Layer 10 of a small transformer language model trained on English Wikipedia (14 layers, counted from 0, width 128). Numbers have three digits each and are written without spaces.
A neuron adds its activation times its output weights to the MLP's output. To switch it off is to set its activation to zero at one token and run the rest of the model.

Output weights of the MLP neurons that the questions are about. A number n stands for (n - 500) times 0.00071.
n16: 789368283655392492290240695625311703422764335664447393656390418330654670698450666577451374536461733626311327274541492432416728423573415646621504514361351120165577434819518459469342542653500440491356677434495337616526634479475564577719583316559629735676413348319564243527484491627390659311547523230521617415464526345662638763504441471625313649544218521611754429746414325660527204622597
n19: 630418763770710492505557660166407397616674633413622545263474743267415429314314318651677490660588772700203701394620371551458371492541610525330215420538232518272564300556271449576665449752405505254733442612858528515388796466492595500429637359349604257313091439536465271527375578323360580585418584401688485658577504652414459705760445535267622407599633598467529432263456428546527672647558
n49: 516633495370407254676469600663360504545590591489647444369773605343325446730291344624496509573289352485464840705631525776571361435511344470362337537571521524372379386290686529409500549383588488532206338500691492336412432362623492435473531384375392452600703463607538789355621780527624614259447291488504487589336396508594516529408665465565305426496614538517798783345341396566679531437520
n52: 655557186426373540615383227671451695699787492717568642381614360254599606576572746366401323318563565516438725395711519264383550481539591364778633397415670560657618475673643610598562573424779442462600730496670683533233684440383492710365563457700347302368603602317624350411607290323293330464352456530419739391569281225410504568603496265256461614297346379777622508496435432520256475459398
n55: 413493209607423403630350636596727580496475452443381454587463520651568396577320690500620546675447635145491582542327507817543528559349492655551522355714568346521613523353387524657300544549577452393302393401548574683522673475406445296557662492500463357404472591710359676653426582278347508326493516611518651194672382468664504293563504555479523553284675620376686489201421450514646526229718
n61: 568448590496380398356454357438452524412265615525660551299366707623549399452434425416476339488355551452818648436352643436507525507829409529544234618585406582471282257589495616660396404611373463388480487600064345369519592423621526392419416638674255547399522323481481535588597353267768601566526621449773504500633286825447758558582518431345543608440496437683619544532567555601675695508523
n68: 185391580333616688584620395413509354664560348466459258552708324423533618449320606421371267532648381534643473545537533388388537488216427376298487181457633674517616514717896645473525318545557853527666485405181412653430471719654535430585469546454350240755762302559272405563685514652299514651535345473414335577340443596239349351286397530496687415254693539666433359756844683701555874687554
n81: 575435350812446336439687527449205800439612374445509667619549353481487801723404474972625412405688581785276541677775614717276382404473577484172463598536682384348643559456068146525514561483585473589504345508322478602500665416696451404454579358401447463389468452622479665467453543517308576395541601576415472685305590388628402783377468547539470278519369408385558313361761456363602525325445
n84: 599577511427436635261504550520255670422617534367436343678492578698483401558477423483480426683374734307607310446266306839541363649526628706466461647542563492430614365517339627452291466630555755265346393536617716635431478538511654340413441258553624394566559690425492688577426410563792417648454240488553386577716658213478596225404383658464420472690720500437327339253383612404392606542400
n128: 476466801342681599684614435340419625456412463432449535311355754425606561626687622412508699547435363349483598359468490659438476624579703303504405484574390508597298488528667464426772411554570875295433404350451548627478525628687594596335427445429519363241464609639410407439694369255404388529466432457581496653500511254330523236302430590429231473556335489646755376493714733658687679529570
n190: 479620445582419546317358458520341399583462338478767537262631607596521263550770578343496408660329549550577512595542446665454587412522517390527319631408437614526451544483029367682823723420726589419389543183255541425407653546511504425623607373303590607683583776596531338419511731536330636596313274427592402207773457709574508479679592594493370600527393550454667538662513485179476326504371
n201: 464421606553740493331641504453646439270544586417520646229466460429426592648603354394322640381339461530456458475452353640537732564321517621408458750474631622227611442435170580566357608585331271375567664554320440475451529614515413532419727603587504552708449565687753711248460720439727558652485577227593393633458696479636496612587404306387527589383268367333537650344580343305570515558348
n211: 453599567560561589661564478483205393445383449583426724479441475398638588500690467496525375458577446356712368537568374534356407642598241708477508375403336629390504577440632183702477555468665565820400615553547601594298606729523464294731180500454496486540489415533393541525352559233380508640702304693555473553333878483376872443528574708478422102300552317388491624380576400447681573478689
n223: 510881696175574596452723417589815437418637304569281707683438610432274547370329335490609302519739754606354373479351538562645324695586411386509327339518524655337296398490450490617427291486495388500633505283300748698415611408588599471725385528078369387554543572491730421711832538528590393394536823738562700411399311505739528391536443454420449532552198553446490360301812203203523413303658
n236: 546508374615416566359487482659779770277488252476425496650643464515412237367363522629536351419309536671224419504382484635575385472755678653542702588170242211240558308399329328645617567634653629680478581675389554490725671596649368338418630585576756320457496568298606672435545613513339452684258669377634268669377577621460637355716408398244593270811472563380556728252457372610535509379645
n253: 817542536301240475662530528434355746527624370589509716853508630796505697363413350642451514402672677463510717452599480773756638504311421414430632629284514403504509678359482500224359583466394454583838717552358276291508439620624542451677129389429432404538415350387360496557265590879552370662437572351205428635445276495484443639403550341405667232456440264733514463600453496654579354431469

Each question names a token from some text and the token that comes next. It shows the activations a of the neurons there, in the order above. A number n stands for (n - 500) times 0.0075.

Then comes g, the gradient of the next token's log-probability with respect to the MLP's output, scaled to length 1. A neuron's effect is roughly proportional to its activation times (output weights . g). A number n stands for (n - 500) times 0.00077.

"0", then "8"
a: 500495480478499495500478500495500501772500499500
g: 707575547501450502575434366284383354697550314451539600479423514505255582508779358553514542718560480478462367550493445673418470552567455494757433212416519238281551733589564529488476488385523445418693498531463464547526590526195540602515530656713638612320279258338573344426636602693332515615450522502520456446591537618486698509447465550539605416517638570369351484442415449528427511486614
Which neuron, switched off, lowers the next token's probability most? n211

"on", then "e"
a: 479500479478789499562496491486485491478755496479
g: 496453554621503736251596555637776352514369374530405398476393590610515306472553544316575496618430483512309593333529554504452582261469401510618437503631351488500487341557461463883647604470311485526466620305534482492452493328551460393381491631389461301414418552486582637667618472670531473554603521315301374596451508428617503263463634541300585433456519566546534570641614837447513503702539
Which two neurons, each switched off alone, lower its probability most, in order? n223, n55

"w", then ","
a: 500500495499729486603479484479498493489480497500
g: 320556543665505525401601599502345565562549465525473431235585504418641431401453275497516393709699547480432390631484373422418539442691415440457394482592558541752444566479490604438640403438697409541738556516336556655427545443322382425207511440526570335549813275559456492439464466541474374342673630450616507454618229480400497285506561708546586263552668608488658350446587604545574519484656
Which two neurons, each switched off alone, lower its probability most, in order? n68, n55

" of", then " C"
a: 486500494498487490490478495506484633491500500486
g: 713485451579268544655462574282475599254467742499557569308423439439436519353416552395393484487691587551391339678372348502533566262761675521452531381495788494352613704449527448614340598548513295434398563379348553600373482491639508332595389541424458491560677432298567578492601466296454579410488596546433448592613425549633451725432362649484507693503490499375510631325524513566492456658688
Which neuron, switched off, lowers the next token's probability most? n201

"or", then "k"
a: 483488484500490486484540496500492500495484486793
g: 528558541564575370543540449601669640340606607509665384509622429406359294563375518350582462586467635721527338572545382472700453467334469338416553529597560669514399381605527346477406653475472689352538583430652431453526530538256416441548457222351249673425516519251449577523581675436521388526695601482481583444439517757388567466438293594624631380657628573475577551511676492606285293281549
Which neuron, switched off, raises the next token's probability most? n253

".", then " F"
a: 479534481523497637478563499490481529489500486603
g: 593565543642542686442493663495374499692525443508677347605491507545691390459511419697486501526583479580488646266417327520358628344421522715311566531420594561587423557494437435506442546607803549515484592537515407402395504613459737449329370431369327600605589346478553768263421505418550607415449308494593437424540406665611582681652372385479544309396696464570361548579581359330266488271389
Which neuron, switched off, lowers the next token's probability most? n253

"ation", then "s"
a: 500500490490544481499500499590495494499499552500
g: 433459537446495368405480531725583550285285631560478616512598380517682502629662567629426431482337417606441527611705399448532592357300611360482446378542243531444633614495560485460303590482400610550317557362445478449501430571578584521564791462468485595498394589485691651252588652483166370486356629476480457500353437552571505638434472443423274869607526492537492577489421497408555754592353
Which neuron, switched off, lowers the next token's probability most? n236

"n", then "i"
a: 477486788495480546478477558485528499500492491484
g: 538630499535535500823467521414431347581417633518308249432752338612188367588701476441508503451680527463414808497502270524509428513550515462504558315324571642398602619537582381418482343381519472394638534776565521519541496585379559426644473653536433514542340471543533534346374451636453483623300405549522514459399695401351516401697474727452602745388504428430351549490341531665523527468463
Which neuron, switched off, raises the next token's probability most? n61

"er", then " A"
a: 497617495477480500482498495488494481498500493477
g: 715340475731449429347468457317415586464470366716521459392626397590627613663342500388645346640628413399402590585473467693302545456401499359367443511448532441536620480380498676769230518522504464547576548473494481529366631411302502558507422323638634521501523573494509604596611470356574607560380565405275662422595393412629558436544322618752633670705555298642300437347593454400437403456618
Which neuron, switched off, raises the next token's probability most? n55

"s", then "er"
a: 766561480499499485499488493707556492500492484477
g: 527259518644492460522471422517461562369585452449542696392637523457269559751621481576528515615564585550428508415482472516849521397379435532531499581596431595629759521375514438343460824385432478505532542320364323437605670307401363289433253429616714403691578357552491466569503388672536454551485540771493423506441644490597555602423596279580341335577565345488380530453591382430608418361563
Which neuron, switched off, lowers the next token's probability most? n16

" s", then "p"
a: 482497496500481486478500579633478478500500499500
g: 421374531431525694153625354591331416443370617558433590572420633504585613360639421446532631437498519482353535545400608602598463568543573512317621676435383611347416327496415541700522373572605360351496481590397610580485505669462616634259252258315602454411392389594491483586402564423595321561614484430661552463605356629324488601666571480440428495390404554637596500479641497531488872703425
Which two neurons, each switched off alone, lower its probability most, in order? n128, n84

"r", then "im"
a: 490512492500499490500486495592499496484613478518
g: 518500530515629513571459575365547305617651771354437575343479645564502343367475401605505557500475701586368446425541443705404524564603670380477496475519437333447606482394545482409756573433677626377594428314569574560600528332471605596577657528494572452529336540614477282408572607371427410585471732605377416399476635495394180392551414699684519380432543432369395633545458309337565461777215
Which neuron, switched off, lowers the next token's probability most? n128

" in", then "ter"
a: 496581477477492498499478479486477509500500479500
g: 689618514332444483573530419601438415454394423491522596431459568536531658512398361622618647608665587638510575333639734565584656682459528476323447585336384166525685388556486804443505417326445628453660559554580474445638648395448289576639522357485508454428670359428399289287418631474419394643468611515658306427460494428390528429501531431323611505430722499548357624325602428353419441699446
Which neuron, switched off, lowers the next token's probability most? n19

" and", then " p"
a: 496496497479497482492480479498780478500498500497
g: 463479642465410597263483576436591488545471391261641460585642450437334705485747315535463677521525361563407459524602438468416628425454488570507639611220826595381660228427447427584635561484477382485420549549525563437504541592628162525500388543376527590402468546611565569605557524558600514519450459371702440761474419677557319642194464469477490607456354578566637571333474451280388424504594
Which neuron, switched off, lowers the next token's probability most? n190

"t", then "ic"
a: 492543498500481493485477498480500491499499499758
g: 377512429381345568529594602632513490564437384536496494484464536464615521483299344748468565528476142554437511746424543514326545425373512765345444625576590470537561557423490452486498588404554593485625480594585486408658495558519414454369455587503528378237647622475216551583745537456437709264601361487448670588592343503593400732459517364734516437474463629326352366372578322354598507679688
Which neuron, switched off, raises the next token's probability most? n253

"p", then "r"
a: 500488499492495570500571483500500496477496483539
g: 503697542548462360626539492362365534579307511382654565439380560416593636539614613612627561519344477322568585619546494388611474431570329601536426642362493619755476359282425539320336583413474621463547423461413401562266640412608648442561428557674614565503312415570575377352322408661479370386531371680762523420476659610554540267512555564741270359318442521385485704361494596529543627419614
Which neuron, switched off, raises the next token's probability most? n211

" o", then "d"
a: 489480491500494820497477481497479498526498478498
g: 476450428733372463421441411488320500502376563459623437515619256466486392426405388500344424229278462624564629667542300462536551190778436685582565479504506608249641650411462433460661532656440498655642288658553528512388539738519473634387582370614601565400437569497438309586569422431535536498650412454536528498732526535467533516711306457656415528495553544478474477734356393682600530432362
Which neuron, switched off, lowers the next token's probability most? n61

" I", then " of"
a: 499499497783488492490497499699485481495500490498
g: 282272488469562442471570356281754456465544386520682545493569410555627446518455431350502466607778535479494628601602759327579568498720429589478446444272508518403378503477510594554489153333558541635546297479635453553515577596432397566357239610476424433325531388393505534431679508301509477490510532537580727425492396362698495463551647618353560566544580587739602408390559465677520625282504
Which neuron, switched off, lowers the next token's probability most? n52

"j", then "o"
a: 498500499499500487500478496525499477500496495706
g: 508608498326486651636473464721468517417390424522620522442465363586765533530509334371353607378388253323594701462273533424454575825497565505579507386426472616323447634445526582373463549534615486471656560696491464320383531594659461621568590419560531459489598606484383575653575637562520687436523563332407514780449618540458419360643490429277263208572294509397617606491404452383433510374620
Which neuron, switched off, lowers the next token's probability most? n253

" A", then "w"
a: 500574489482499505478479494497786489495522500500
g: 701394513278550647369507666613262603519514563504316394498597485536661420397419455562499481453572477555398608502291534561681580657308526499537370630551546557482567382472579341766395610222568522424401607246562570544488234559390343455646750698526505575685552453538506344515492489502665564467462720256436496502602510327408424513472480641706441570602441467511556397481373390193596451626430
Which neuron, switched off, raises the next token's probability most? n19

" be", then "ar"
a: 499495490484493494538490539478482489500499477500
g: 566715404498350461415277479728649471523587507563506394703226473312388655432532548444396339580456390670596650505574405298571489390667498334476565498591400385657648408419481603398545448805458354397504411498617406376579722416630501468519399467619516504741570645469444362440664543609411450402425582564623499406241530595597470586437468296504566474572662526522599607141438386495658583438452
Which neuron, switched off, lowers the next token's probability most? n128

" was", then " l"
a: 486523499527481485662487544493477483500500587498
g: 397710507582370707646451435482669526356290446602544425358321605487508492536446508479233571321538441477487527510372392447477473556433550347609472623448570415300501304561591176602638515649590464446453561256420803460441419445651658536557480395402524538412560529468492667465614412600628510558424489661611506498827593359418593819468704528526365534403565393586328618391478330642500500349557
Which neuron, switched off, raises the next token's probability most? n68

" ", then "y"
a: 531478484494496512496489478488479487499487482494
g: 355459537534627338814596561545593532402413513415492527563538662577644721542277594590383447500504563572517456352601506426186561405423646444435555617539580493393410616453496548526299507476435321359430403717572348452461512803707362437570499532532434366438532358510618671354377555476616637440473550495183434564505703493568544326508321514816567550499316536402554602489690399379580428307478
Which neuron, switched off, lowers the next token's probability most? n190

"er", then " to"
a: 478478535500499500477478657491481495500497500688
g: 316424528370673373280435496299449592673445325566369370609528422579591478548396534529576488471762622587575644492515567414218472374431540527449634391479308536450779728673524479607429347393579523462404506415443644582388437594299304569334368672628706378629546480483549619484428441608378639343430612410368579400411676508552688443333628551421666496498315568556513319475641505528510518656684
Which neuron, switched off, raises the next token's probability most? n253

" pro", then "l"
a: 774479535499477480484480485478557479498488487499
g: 463520396253526829594484543379461452551406416701477697452211401566404576505465575617509445352525762622479573305705501314479473637510615338480634366465705678548490493444373507509516408549405499571359678399403605518478510311653591419596602542365526584584553496554612362672480482497571282333402427706424514459466663463649781468364689475388342583340458497576471480210525517470394429537509
Which neuron, switched off, lowers the next token's probability most? n16

"n", then "ess"
a: 499478563500487618604480551499478752499486489489
g: 471559601591569443632580296442488376485543607522262572401495554452353542505538444535560566429465556550555463577651591338598579481560529334433596706706623486560729589626490438349677408416419548625388459530337545561479520709342483551403529432411499379397558420501677699422464236489537584535221657627305414622337359468493401534279317461506574700573327530533520436701508149784601421538365
Which neuron, switched off, lowers the next token's probability most? n201

" m", then "od"
a: 490496587500491477500500478478500491484500640493
g: 571455459630452604686330558611651540652453723550359506515416402417435312188660480604403506333533621523531445589761495561352478570585339597511536409202444277572543639490539517464481571623507559434382466585580566462549421614465283430474634402747490455254657260489533416403680597438368473562481695341520675585617508404337372389503475679409334602510408642501471409703681424544494347502542
Which neuron, switched off, lowers the next token's probability most? n236

"ing", then " w"
a: 497487752500479500919481657493494497500500486496
g: 571547541562445693554531527713547473266676501528613639339472462602346519385533471609415498464453404432406632356340623487864613662460410245527419632485447535705477378552417427525328500634423430566628760299421545349689509556622471519294513473420287552534471380590618507218603535591722498540275387603475535301600661725422497564461485559533335495415557488397494507411500411419433459358693
Which neuron, switched off, raises the next token's probability most? n68

"ed", then " are"
a: 500494490481574491575497618477531926500499484500
g: 428580429675355505640454577650627395624467631353446506579772537476658594498149406597584465599512683694654597535455591265623714364478429682537428452544468395362348328423559437454444556559464561326487471330415405464528365374380633531534682364512430607568543380269485580724575269453448270614532339401379509550629505356484407310595693569502644654571532528422473511514478600582278557550480
Which neuron, switched off, raises the next token's probability most? n201

" N", then "ot"
a: 497500482497496479622477481510500477498500479495
g: 384507480371595486674453530500545560318692547577425395326366384552557620530437602742410467356606628315444347568456513438441663469442474383301408413357513429492365460512509492622466478652614337413552382579495462552570646678760388619446431506565558507535442512638523543414604414398536425666620479278045495538455333393568442623409549665350617782422445624656498490516830652454413444539621
Which neuron, switched off, lowers the next token's probability most? n68

" a", then "c"
a: 495488485488484527519478494493774500493481478500
g: 553740535278357579570628419592511405477518630490434637533474654380448360474809427403382509489435516502538497584471369331713456343447375457522469304568624295392442667601537611545605529545434586430454507611512682463506524422622554398444304585450309522549489467459477524500502307411534621709577490483458564628370403544128352371388622571657629517533603886451546721500334387568468429667305
Which neuron, switched off, lowers the next token's probability most? n81

" w", then "il"
a: 500552497499482481499499541479497484495485499496
g: 592547405470479598822368368538501351319474477521342437429353489601607473600593619494463364407629491463328505589365370309696585539631454658565668605475407529421646361342510602593371568457451410329398461584576494594439347567407462638399539833556444353559624711203334555575598658481634501395640389441499495680562460393362525560584663485359479521391457548376607420400746640513442407707301
Which neuron, switched off, raises the next token's probability most? n19

" d", then "es"
a: 500500494500487478638497500495497769480481491497
g: 379248522667340415223526393373450518611369480486333622349541363424548506387619323632636536416371563603613556705407492629401487520387554492383478481453573378416518503492513360736647543644417468606400372679375432691589480607382528460449550441426434646605375502484586506492551517446509807510849571508574462573520478544305430550512379561528507325453679534533398183599359464795586563504722
Which neuron, switched off, lowers the next token's probability most? n68

" an", then " ex"
a: 484607489490571479975496477491538489496553478500
g: 578487583606544614478603743679743674522577676603646437199330449473345543372320565519425442599411526436564313677412571368537507580543527706361544340486340610558638340492476461588469573447570480359587529254365624377399545351618556485506527486382399510644282369398519530339548491630241513515473510621497427649470435426332467672397469522310669697486501719665463290710439557538469546458415
Which neuron, switched off, lowers the next token's probability most? n68

"r", then "ac"
a: 518627485500500484500479494551500499484563487488
g: 369492500299498648437590567742448454451472349429576444651461508613386549639515544404381466462517373747389485456606517452593467522516197635465493534586410523640499578445496649492379529742442523803347562511600400298526607428445500419534137578633352486503585653534540637596497408355577298366563501318426655563549382422443417498488652547407676737373492466514631464404715359646385572201579
Which neuron, switched off, raises the next token's probability most? n19

"or", then " and"
a: 495499500493703499497500478478489500500480490500
g: 596619529514430447323456562425440464539476486632547676506493469433380612745501449339382579292671491428723569576325484490628580652558615456370224334801495616601516693374474376446525457498434484612680466502358663460384585378363456556269438533587561565528468472603441398505300542419396454462570529244828607458385214609640486534495587439391421357558714449612619593389384368447498613623629
Which neuron, switched off, lowers the next token's probability most? n55

"or", then " o"
a: 481500500485597492481491499493490492486496555499
g: 415318452498466494647728458445618649671520310571542542580441427631495356535348475430440320508761396460289463214489613482404553462459411537467596482464377617501667436568460397513620497550448539417714561562391616617489539549491693536275504716717555327557279525261661482643560470495358631598574369468279328529538416240458368353528682768377510420519467465650558540539591488416480687453633
Which neuron, switched off, lowers the next token's probability most? n236

"m", then "on"
a: 948478494500495496579500477492500497499479490477
g: 511686624405616622630552472688496508470560563601425474523355484672551793406503546436480247466558620660527508461476549386459302491435782563420598496360427389532397357623470490578470569464522472443476465394378454679445555625639606442397471401343639521627386495383497319344408210638448591400506466344425441693586475559517655455296279489679378408810266554722633518590441531485293511681413
Which neuron, switched off, lowers the next token's probability most? n16

"u", then "ch"
a: 503493500500479478481906478489488500482494498514
g: 471578549470462472765315430432595603504286372548492437595577526402333360547539497605612413521632636603482687618684406573415604496789552473417747276579506351448635460514524538511394646391319290283570454659362658596573628422582281495560219465614485555506281336306482634432611497458359424655609616588592467494325623567329574420501490528533562568546453205418408505409384626509499608587510
Which neuron, switched off, lowers the next token's probability most? n81